Layer 10 of a small transformer language model trained on English Wikipedia (13 layers, counted from 0, width 128). Numbers have three digits each and are written without spaces.
Take only the direct path to the model's output, skipping the later layers: a vector added to the residual stream pushes a token's score in proportion to its dot product with that token's output vector.

Output vectors of the tokens that the questions are about. A number n stands for (n - 500) times 0.0017.
"E": 454430509516637393466551419517372600578446619586397632440582619666555531489416634584500654445631455473519696561340451500468430209382435713524472300691433540552610580512306606462578407599754440530678370512513330479606647176520458659362483559644347536359614677628588395565653285626287527357500694238594771361450503595451590560305462558670416433392305592303277621326411653479277309355444
"ire": 942500414319551433607624711200792629459583439707588439521688532586446259566485682415222506464454495239521715372609582360687538449519763694728467414602317437511900522727621705520373313470282414359485505766408451240424500511563488470581756442355272504597467581727641262622704425388386201421495726495664524543383500525378350385258318441861570303673290496580573721174319037697414095688366
"j": 518590607437581579669743428428452422211684414441272554390662250699770639650586531646605400385492528377439375254504448615635528636479619391693719433755536478560504483506407558522436673694185324377489438674552468431511368483705600553653493395319592640413461634447576496402434496372523372610531333435572496637640467504367504364372571446416494507478308484434703226340629601423582671341528
" R": 497561589664490469526381476621582528574425493402478455542455629480565552610672517531332538630638508545422441373452555436536312374611425619291588545457406491516559633491641506497349595382658343635452625449694230494403418554503409512429526436458457505453404547657622450503601277484440224614415327443684477495623506384566419651554532476335628508425505567547474385503539429484474669601528
"i": 554542539488551561531708520352347747459528454560622385365660681522582564744389658466540504579516519596348667237634425191522512616319443800525589627345565430463296351473684508538376449495500565293526300535513713513335455587508467590483452352480549527377372380342359389329413697632571614456239406703500348562483524608334276329141434659668491486662378400300487209327354483482546535560573
" P": 588635635794616497431408420702577446570549529471408425644255686443543528491615644444387545549567489508381369390488456551617321486477379444490531484574463422526419553578618375446457511340661620509350653457641292556440381582428391566457452441500450547337459562562558526539568436600439194475488466402551532659543520449549718722466546468332584528391553467428530418563601619489476624581433
"oc": 517528517369496645500358672543537521508373618558456385612536244534384325308453325468329665349495502758599464404655261434208313516534694495357603687485594534396228485539389643251596513925225484376645565586346742485571333788583560197575445449733531388372565397667491338509754590463236521575833294477497350530368467491431352384120324520659624405513354668473164489208435412794411638588651
"ig": 496513580423235500572631517365420585297478531825407417805546491573380247496414640534536475447622477557730670352693503492614643695411359665574595542639383488527689344622565616555515573859280609381393571838441509598572518627509554522447416344544866384432628450212401171608651454651754257545526705561569314708340499569652454593388431608486483269596265532455500439434447269512504201659477
"ort": 617335410523287590595735568313369226316655538364578421507415281635431228617406321547505749495505495548333524638642634482703298488450500556629446297395413479396634667616369329438580424705518505447564810577415624086456443475385352717880508495541390609737511396546582205509750781537486215145555580514304444261250473500407527373530416560405460309587291601339594426315236484649562352357642
"im": 701416395569336642655591331435625289402299632691267380562528546326475581500232339430595525316433505648442654480522603496376627655335593745556804473651519353244386481503491523369692405670217611504571495787424812739435430391432455529473484391437719294611465461320382519557698388516558407441410564571578859522514462636485261391166563575598554675500817364269694387476568296752691350645324
"-": 313519584563374482590345681457510639227625791515462613556421606543527645532369740302634589557553523575493430556453545521503564612447634529594688534402571598645405407379500482608635470521568508399533380401461511599719339500648426688593441678407716290340611597670409709722421340497393732537511463677416291467385497511530512504532459538352429675599426348614457339596633456549364408482526
"H": 359412440508396542377482351503368531648541513446281615414652554649518375474433558403386542508500487435782556737398458605497393627483169519429531516578409638586588597535353698474464562737730142420577561489513336492482602313500338435318464667590389506551544562582504363666687406581694426385395699541398691428468490684503465333229460500525548238461354525400086586436439602418387571420438
" A": 646543461670689539438309554536504420429665412485277417488391773547556627532508618469442486665449508495381362464551595328447209425414416601465492610418580494459494506502535403374384564517554429564455698378528419436526679540542417453479477488587488510313488513648520406394428412508317223613479388446486452562584517527508705637580600463438581527477521483570542486583582416519316701655556
"el": 366540704309561264542691562266432651504694349357411538283465324598388415604409293531500385389694525650469652468771570418672640378500596806635524500630569796523383743551411343569325210413300516302624401496579565538547426485715578362546458401584644455523626349415346588443797648652496536224349489303837383721414491670687634490475562516486617496770412536477769556415471624592354322612294
"V": 516344257344407515507718366410475578456437535446320613490422565617671406454425396431440701267542488327508522481288430537426201594442351393429247371735453560561372404682545547554618637661513345648563367600425526514595513026402428469533478599657451381601624688562532438758545421500542227310669513475627739630305511923475598523227586452449699293395588604311188549401380693454615405496255
" Ch": 731520544540577503531465370595641518529591404414510318545451710403509516414390529317431548425529492565384463404513523620630393416482236503527645654657559337581446521482569361351517428504533242614460811535445391472532404536487525511489492536389284517429428517539531463336534395453363176537539477387559435492458502433492916652297555354468492669270489540525447425531575606450446704490480
" k": 542445385496245654434372553607536662450553280432500674416567523310339600504561459470442655340322529391557554688248524541295496408339563415368438530454411461575392537559544743456523620553492230507361411609400369427556293656408441428609738461584558438555385467587661401744613627428527518527473748394454335586578470377648725644386460393695312566278562354513644465650579293656641534592303
" Al": 421433490489559482618401371637513465368582383611518424542403672494510576567420405568465574600541492503320551528555495463599229378547450549263351359545568306593285718503573514263308370472514277477301834419581268313463618610407431452470500462648391450379500590754519214429602425522503286528479495344642552494504472507442508652378690425403484612366550528488545543460567557615427669618532
"o": 425648387556394366561500418356374540685535574477633337301690344558474338473529465456341602633438519510353541547469447322584446570684654579623727661453595555411500247452371583626589301482288606299463508488467753529412385583579651452497364317469605477143503408568507574488594602422883459644323469644471430425466506646685264748239596565581372429474422513261407486412282713525344478425630
"ub": 459557564518370546641537548659305365384549547590411604525203252361537415435235406332608776270232447527325523383655640650397533437585372464472612430539584558431461424544308675401748361862309458324463688469316574429629380387518190373362473248433288455532314430589342348465695399396451352188815482478397433312471520556661305564515356554871602580487294428321452566302481543504625268518431
"a": 648572465583506583397624511336497199476584486523827527500334551311326523583464469434449474473592540553393503507639527366439407329617640672589399554328593522380590397417581586687480575721299650175701258439598660488489605611547485591333483235523673601305485510504699528368670480424665411669269442431347304471674532606292366496320628567651264500551477563460537363328358598598549573597635
" M": 562585549591510426426334447616675530490583497580431384495516693391544584471575662492296540479626511467389362511387479374514319518481377668382511572442393481374428614598638404506456623422512406586467719462525423481325451480524484570520408476565486435454537407597522512395548377641491333663349385359469611547608513474547716612520599448413587562455689425617526371569638497395414672563405
"ue": 580415612175471369676598637644347556246403146700473283563734453760586278315648671584650725418500504801384671813474326436590677418702659526398371438500377466399380588732446397331442283623213301421505252450500521321426521477124535504584522096700466552341359304575572580480627527647424241573761698535596702428199512525341175336353321285722504209641799408377566665456194473736376318268421
" K": 518556483563256628472414309658452572543620305528410457495483669467586562589485572388391629539490534551416431539337461563518346538372409451428609489504508442632255605495590619402437515504516220541461635625629307455307381554382465473531551375513301431436410375693524307519606365456338271600318500439512381476671531561563802673464414403436500600370590434556475339562578395435538584595359

Output weights of attention head 4. The head adds the sum of these rows, row i times number i of z. A number n stands for (n - 500) times 0.00055.
o0: 629542500756698520322473551528606468364424277390339431623362705584448416519512580344432516566592453641429598623575439519593473448479555554496406572453348544602419445643575432242579350511545518593417471235723383498355498570660670435420499432454896465588686665456546449598328335652619464365596380578457598533568569621455561527519455682303684565638681551521674441523378202782549389585546
o1: 517346450447452371502416699470510680471616312352535421376526461575373607663392365264556577436429500490544501413650507569631523819437416588429298438631685542683294233503500454419592286497282456357358721376594518347705506349509338600693542646381601459504437450303743503566448531601566525605496706605450446562383436713628532345173436602430508592515782526513551593576608386238538548546497
o2: 515398717570367478502496461541448515407326544406668491549557441664404458395411473634495247641525279548731579536457651316477376497661580457500654692275445549435687599371442381523368414523509252329462550283411550548587680724514519474556502558586822526618336462546344603615448573549669707467638534408510534487434258321444230333508461598362332509456547545712477631265499404407428619473581
o3: 552674609508510340525498534662487412460775323446615407424450500372444537453672306287508563606695488523589516546450727497610516493353381746571523416295476357320568390241373379624618333500587550468707723359536512393668373660514572521264418568499470402553505658496470545474514597442435401522494743491493825705564681436726765471517456343546485641369642464558574564479601427526545491440315
o4: 367513477448600378702474365471740397222645555431456370532415550341521581345354730373483609475621646385508634527471734420478433481476370639408467733371359567554452406324535507602439476598199469456743544556293648650468477228593324497430132580354524705419432653532606504344550585644599501591333438259289614373391692551361478582575615382763496496544623427577644398470452643327621496573568
o5: 347488464428445569417670436565824520363681448618632436449507590383569357469573472477468658566238472423595409547271628556440621683406399409540766540593238432584467381310374592402644503792552187432642534524295499449273544519326613376621609435541437539428404430375481462493382431457552483623399615446530665300628402631355772388436465396531482650337738382461500422733398420589763535538422
o6: 647560356542359748387505553369420400413566601572499576335419464555473778757363314361417571628456591432462516717457424102346292569444510573406321277381487460515397522529519290479263584592393455682485624450419691411521549501424412482582332540535304531430546446516531418277552503399509533519415551512404436382456470684463540589557565430410393359561544616534555516659367403623388487642665
o7: 423525511599529679798717438490564491477477529424530497348418509428338486554537460646596569565423453574407564451539643549575573369639569431533355319522668348557611445417598674502382784597648502307687498409603303471536531416531518585375799520470498584450648566622816497414464445360536580481542573324395396419503553544360188642539481463561402491494727599523589586464346353579531480525540
o8: 704503534755337374632420401650438537531441424523561283728442507284426573221315622329426444274605479429631649707588469547564616338574489322821466625479575368591584376492306320432618444464296705467494477742455518514457510317457595529618633476657344586470636479506412483452460599534348493463470707519457434556348695442699729633372499646472276463532684407259603570470447534492527377620526
o9: 587566263409629542585410577521333540387400372558657548456380482492499580567439384562438586562633634417580564506520355283707418668591458257547457698505558526485379397291651674518597427574481547429475567451602554296521680455376659416397494393733663348346567431453413370530334656508278509727508611457760635482650552596486339548549641725611468452588360481406551371515505560584495523456477
o10: 567365474531367465466619465518440400824503289243711476531638508601438427369530558215331382639474555588534605649334466617452584570388460503628507620783464548647646507682575504599415595383524440199578291439552291697634553529707518489359516381424560600487613723379598452429574575426696242475303615555279583429596482540386537464419656479522507634414475711394457553488399477449398546530460
o11: 560473397505551515620419585442575488459426653472524530496380495370453531536645293441484448311704379411615565396621575505705472428686396444400554387654528530591532459722698307534478735443576428698455710497439373487551488371430430566311217601567555446597721582471551594336370627518563403366551294359630698552226299599440382455322563635562673350525445587579419574322567568639420618510486
o12: 431585665449646558389357371564518259374589636684583355504555430630431509368536420553555635600531476677174605556506454604608516552656274490541508381442390466503478644420604453519434525571633677307310618372584574542606477678250610671472483466284483450383618485689531464528760414385733463427484386591372605592597571531497428560305616527499521398427626516522400486597648526406462529457470
o13: 518366644445707687678404517404553474314476311339626335676491430518490473464254486405574437595356684401367601457608488421650397354573361449492290479432705543602491494455449512364502538346450541454390745624546374340591630747629379256589443386396466465600478436556502293557583573418579315520555616671643544371459438461541481759424514558633447691308413465586381546427561406393473594565716
o14: 541418562647610668357645453530420455251467333435577457391459475618423271331304448301584593566643619432648674693539647790513725478460499450596463507620703478673519319379491507193194522533547644646330564403270537654627744467675554495250283605602661575684514559478376489348433679412530385329358463373319318629389387396361534552452342430448511382529442591505438519506642391398454440417383
o15: 579603481387217508521439304457285611587401534490476401483443388454272555596552288497563608576668390573623673502442508408428406435475475369442639794262604637524397483673504458559608622439503521567746628543578593427317402521585629641454499366433439552539456187422641688527490602478422493724412362753366454609630411348540400567494392440503494318464668703619373498385480331420713388469475
o16: 417443577561448588641567563549286404478415714507718415569480573460469505602573568416654580531726410514435671393615471393640566681506406572280467431530472348565658385477577585539539410459599343683394450714522530532622427521513457333473449529321518584378312512462331629444481580271446544531414567615499724540635306366417456385664424687455604542595374463417389359429577575495469497368811
o17: 597341460475295448476536510467668533354515395491479635524637461509614393292503348567564673343390697398402411481400351474376586533431538503555433461632588528483438456493557487367727426499378403510551377458429490678430366517723574554573583539384578381455556478564455553520402501361427526312681308465385264381593537557680593770678322463615566629288318453504509467535486501448560433357396
o18: 488412498381496550481527348495179560514571301554533540540664486562655613571422504669701342617480718399546338503462575623629629557297308391586584485422597342565297737295574539462373445479431276560545506620500422468459338387451555474441539495306522443470612433586545442504510283522516341504501480404611419557526679597511632375317445477411521579494389421586498432392563427484438783500409
o19: 606477587482311513415409358427534487390618462564554751403640474375432551448594498349451466540526518669490504575563403588509593332419527324647667375627598849515443592441437718437397632502480559543568665654604380274449563593607429740461606342387348411414600391568547362437515452560448782534225253541692324413689544669575670456485793549409382533541366444554536442362542453528507506592166
o20: 425231501481367444554485430439342548497603545379528605622569494388602537599635207470520603769685491614573578557436623471444443542527452400603298491427422307641430486534476643673503539770405425506555318595514678295610533489505507611446537694390610558548677604461583367684379559401603370465555603575557482346360437510468666518422626485461467610494318399352592384458378475738713417585466
o21: 458482560708580439603414599508712411457612602674543402472475564400445768378260642679590347444413553421604559538513215437640455430592161436535643476615554486392291767566644295534516645428471554234645417617426590475422416562582464561399604466597504434266695273439299536468431592490799551378560484484275480453607496548400682679407500292467397413490375622605494580302417554547625749450555
o22: 627481476472417500440586291544728574416377553541690387332630599358741741411547484544442483472514427387484580279402549273518381227642574663471447612565570304688527469561627556502537634261527744629474551411492544276466600403469594705678703536662600485472509561553645493441530398428373565482528441330467240447595521322247463551531492478450398539368508495695615441334629528368446467452494
o23: 525379464442584297411433528558570488567477603614658439503653307438569395361462451442540544318576532771504544607489516322512869268546506730532358443644482392245552458563583202404541510499486267667364578488444525495446442367685634553477430524480344534813730387542496541493558326581559553506585567482559512347538551421440498515371567526523481582501369559352574569485584558413435526436500
o24: 417467724481478515479585273720360354277395589405478444436524246536597329594587282653504569583621546386422327430486571423445443656431472229636288475475511526516374536683624663444502533231454709630384533582561436474545370613648396557584533472567584647450407390357607512616512625597558610303518480553503572513491480555677474598681621544532537555478660378522710417415432509461746570491574
o25: 387504489549533509442618347534428543628403297532578529600476518585612426503373460463552559653548291502344681444326550362551621438445519690511318250602557391367419507517543634469463325429584505485584637572649422578319481334420652429588405465677335409322480534471397356439588533453516566415494313508592444554432319600535534472613563612547595509407495579412530603360463739507558579439557
o26: 501493478585174548578451340569479593541403577624505516483484631486399448585615278327534354351486521604416484476301423499327303643599603277623608465706527419575456478465724211338394365494578344541467366481599408535565590516392454563507453414366639517501470676660442477619477521453488324518617541399623344338414608510675248674421616479458548448340647386686541642492322611613506432560504
o27: 361573480669569524473649447494567508585437539390474602461466397340321568490309600507547569484518494325371645586404427509478487330517505390128520358459449695563528610466562567619436622640622528455225566587486449689614356327420510516424538550547656371459353563203596624458547395410421485440434615324493406457504492415627263518334373534551384622489242655706527612574567345627754607629539
o28: 416444398429403379308333525476462573476438463731469541444678458381423489329463568491494453354458470458528363584340358500371517616380451630564172376389372584389555556605507650540656612465565579401340462481557621567448579562515382359514678272768732257601762435527446498429515607516578590670375719443023813454463512462566579539583388496427496377639613250779442603526575485428263428536528
o29: 364538254526291489404410418771572637366561330537558718461596407511573577678663454740513473622536522409632554772425186402633355440433551456299546237566449349502463528329407650621393541396520493467410464686572395647425491443570310352313409357662519596587396635565374153615566373604703564398332668436582206355455528429516253606367394600603541291618468426287589424598410499455592393633529
o30: 686551484488563404437508409481565474464486395543540578313514470418431457458591503651676180393597453453458471341573518787431449603573618449484386484553570309323414489539436440535621546484315474482541580560589549426464541475475661481687612260493604612489412709241523613419381598296649521473435324514524463683444404488345555473522646643419682451404389463563611597306521667835604693796505
o31: 478524500417705170504482485475464230391561563401490449411574541417651694542769460361513407680423411340475455614602491373390525439382614653395634621441476631642577538528482245486381533581414645538433423731284584380699684559558484655530594547494421385337482764467406486501499394465394274556425553505587484409727381497536253424503404439585423549461468570479575718374282440530357404593495

Each question shows a token from some text and the vector z that the head gathered there. A number n stands for (n - 500) times 0.0072.

"p": 499516491513495544518458480470506468455520477508533471490527504513474474460514534511522503509479
Which three tokens does it push up most, strongest first? " K", " k", "H"

"r": 642713553488536517436503389388615528450582488375400376392546455634672456592521588599498494476469
Which two tokens does it push up most, strongest first? " Al", " P"

"t": 518493512524523526503488478458465438463555455517515444480497486499436507469552541483551505507488
Pushed up most: "ue"

"l": 540550423518511577519490489537520508507495499481498534454546483544455552453500475523520512476496
Pushed down most: " R"

"h": 527544489530544568523450486433525498451555467477507503521531509545479495440526510506517497478510
Which three tokens does it push up most, strongest first? " Ch", " K", "H"

" and": 540490480529499495504510505446505483469515470494571478501531505554490485451528499514522508471505
Pushed up most: "E"

"im": 548425510473532456523431502482486516471546452564409523483475510441355465456510495556486433486512
Pushed up most: "oc"

" by": 519472466542536429528454491484500556503578483539582474528538502539496557506508588427490571415439
Pushed up most: " Al"

"and": 528489465513500484493423473536512467476506527568470444471486476481384519496518516526521474547511
Pushed up most: "el"

"ro": 680531512426498461479504384536420421461435327406577565522455406520480496505530487436412404576303
Pushed down most: "H"

"er": 515456453518538469474436496540464506496567461459587532479522547520442489440547441533518537439489
Which two tokens does it push up most, strongest first? "ub", "E"

"on": 511561423576525513445543538505522495477590510468449459476455585593532493374474599532454484454528
Which three tokens does it push up most, strongest first? " Ch", "ire", " Al"

"n": 532514484518516528479454506440498492468516485486540487488497495521463448468515512500505479527468
Pushed up most: " Ch"

"P": 504453545478482438523581396445529594405394411480576490454488387395388420401566588532462453568436
Pushed down most: " k"

" com": 537528493578492547505462452491528480467522480511516483469514516531457504450486490505518512517454
Which three tokens does it push up most, strongest first? "H", " k", " K"

"ra": 560451509519477546573582514574562529511376477507501430379590528446431395408434466488560545499469
Which two tokens does it push up most, strongest first? "a", "H"

"ate": 441518345441502486639411441465452611489423421529472516559416574492494434494519573577443482538469
Pushed up most: "V"

"a": 648579483615627389642479473556411424499587480389565467580525476578526413332436645431525478433622
Which two tokens does it push up most, strongest first? " A", " Al"

"or": 518482442508564466500455493554472523474556465459562519453506564516440462455543427566513583439490
Pushed up most: "ub"

"o": 539495493529470485509486538485474505479535485519554499486529491569464469462486512554498492428467
Pushed up most: "-"

" F": 486552482534504495495479517494525473478530454461492476470548507482483488432573519481516491504498
Pushed up most: "ire"

"oc": 520525506536554539501497489489510454473526453516561468475529494512494460460526531494521519521496
Pushed down most: "V"

"2": 586437447469555487542475508415677518487490407547523497544546442460528526416504678445524512475505
Pushed down most: "ub"

",": 471565521502522468623427489459580484475497525511538455562424534430282473414430527537524578525459
Which three tokens does it push up most, strongest first? "H", "ig", "V"

"\n": 507502500520520540514469484467495499464518464528549469491507497512455468466514514476526500517485
Pushed down most: "E"

"C": 523512468522545499461475470475487461449499491493537484494539493519470500444541534471513502475463
Pushed down most: "ort"

" P": 518523499533524524497461500444480445491521460528561482471506521522510468444548530479526519505478
Pushed down most: "j"

"ers": 575443489526451483604437470428463485456465537530567470472603449543397493485510563535538436494522
Pushed up most: " A"

"se": 542484516513547546459488518471508481533519465504535498466507536511453509430557538488538520475466
Pushed down most: "j"

"un": 536512495517504557479449498461493497473521486492515472487508510541468461457519506506510469502465
Pushed down most: "a"

".": 547522468512508538465468494473490469482502482481554477474509511524497470477526544504516496525484
Pushed down most: "ort"

"ar": 532526466467526463559460489398523470457442481494504497468568462533423477455500496544501468470506
Pushed down most: " Al"

"il": 528519481522519537479461505448495501477521480485527472489502503528470448471518512497508471515468
Pushed up most: " Ch"

"s": 519525485528503551457455509465488492475518476478524468481501522530475446481519514503521473508454
Pushed down most: "a"

" of": 639340387368548412603503502353973538504415318634513577598576325431552659339452907352555527457491
Pushed down most: "ub"

"up": 573467485510479493565470489445488491469488519518566479490573472531435480470531533513536469483510
Pushed up most: " A"

"it": 457555448506497496516500499495546471488535452464517492486546487453532502402586484467531492524530
Which two tokens does it push up most, strongest first? "ire", "E"

"-": 580433245511515362283467595401551502548472534442467379493484462683504385549528619553410506456405
Pushed up most: " P"

"ul": 506488450481552485518512519531493517499484431546541464462490539447427429446439458520530541462481
Pushed down most: " Ch"

"g": 549455507462452521492493545476496453476525504543497487471496479520475418410470503472532480504404
Pushed up most: "oc"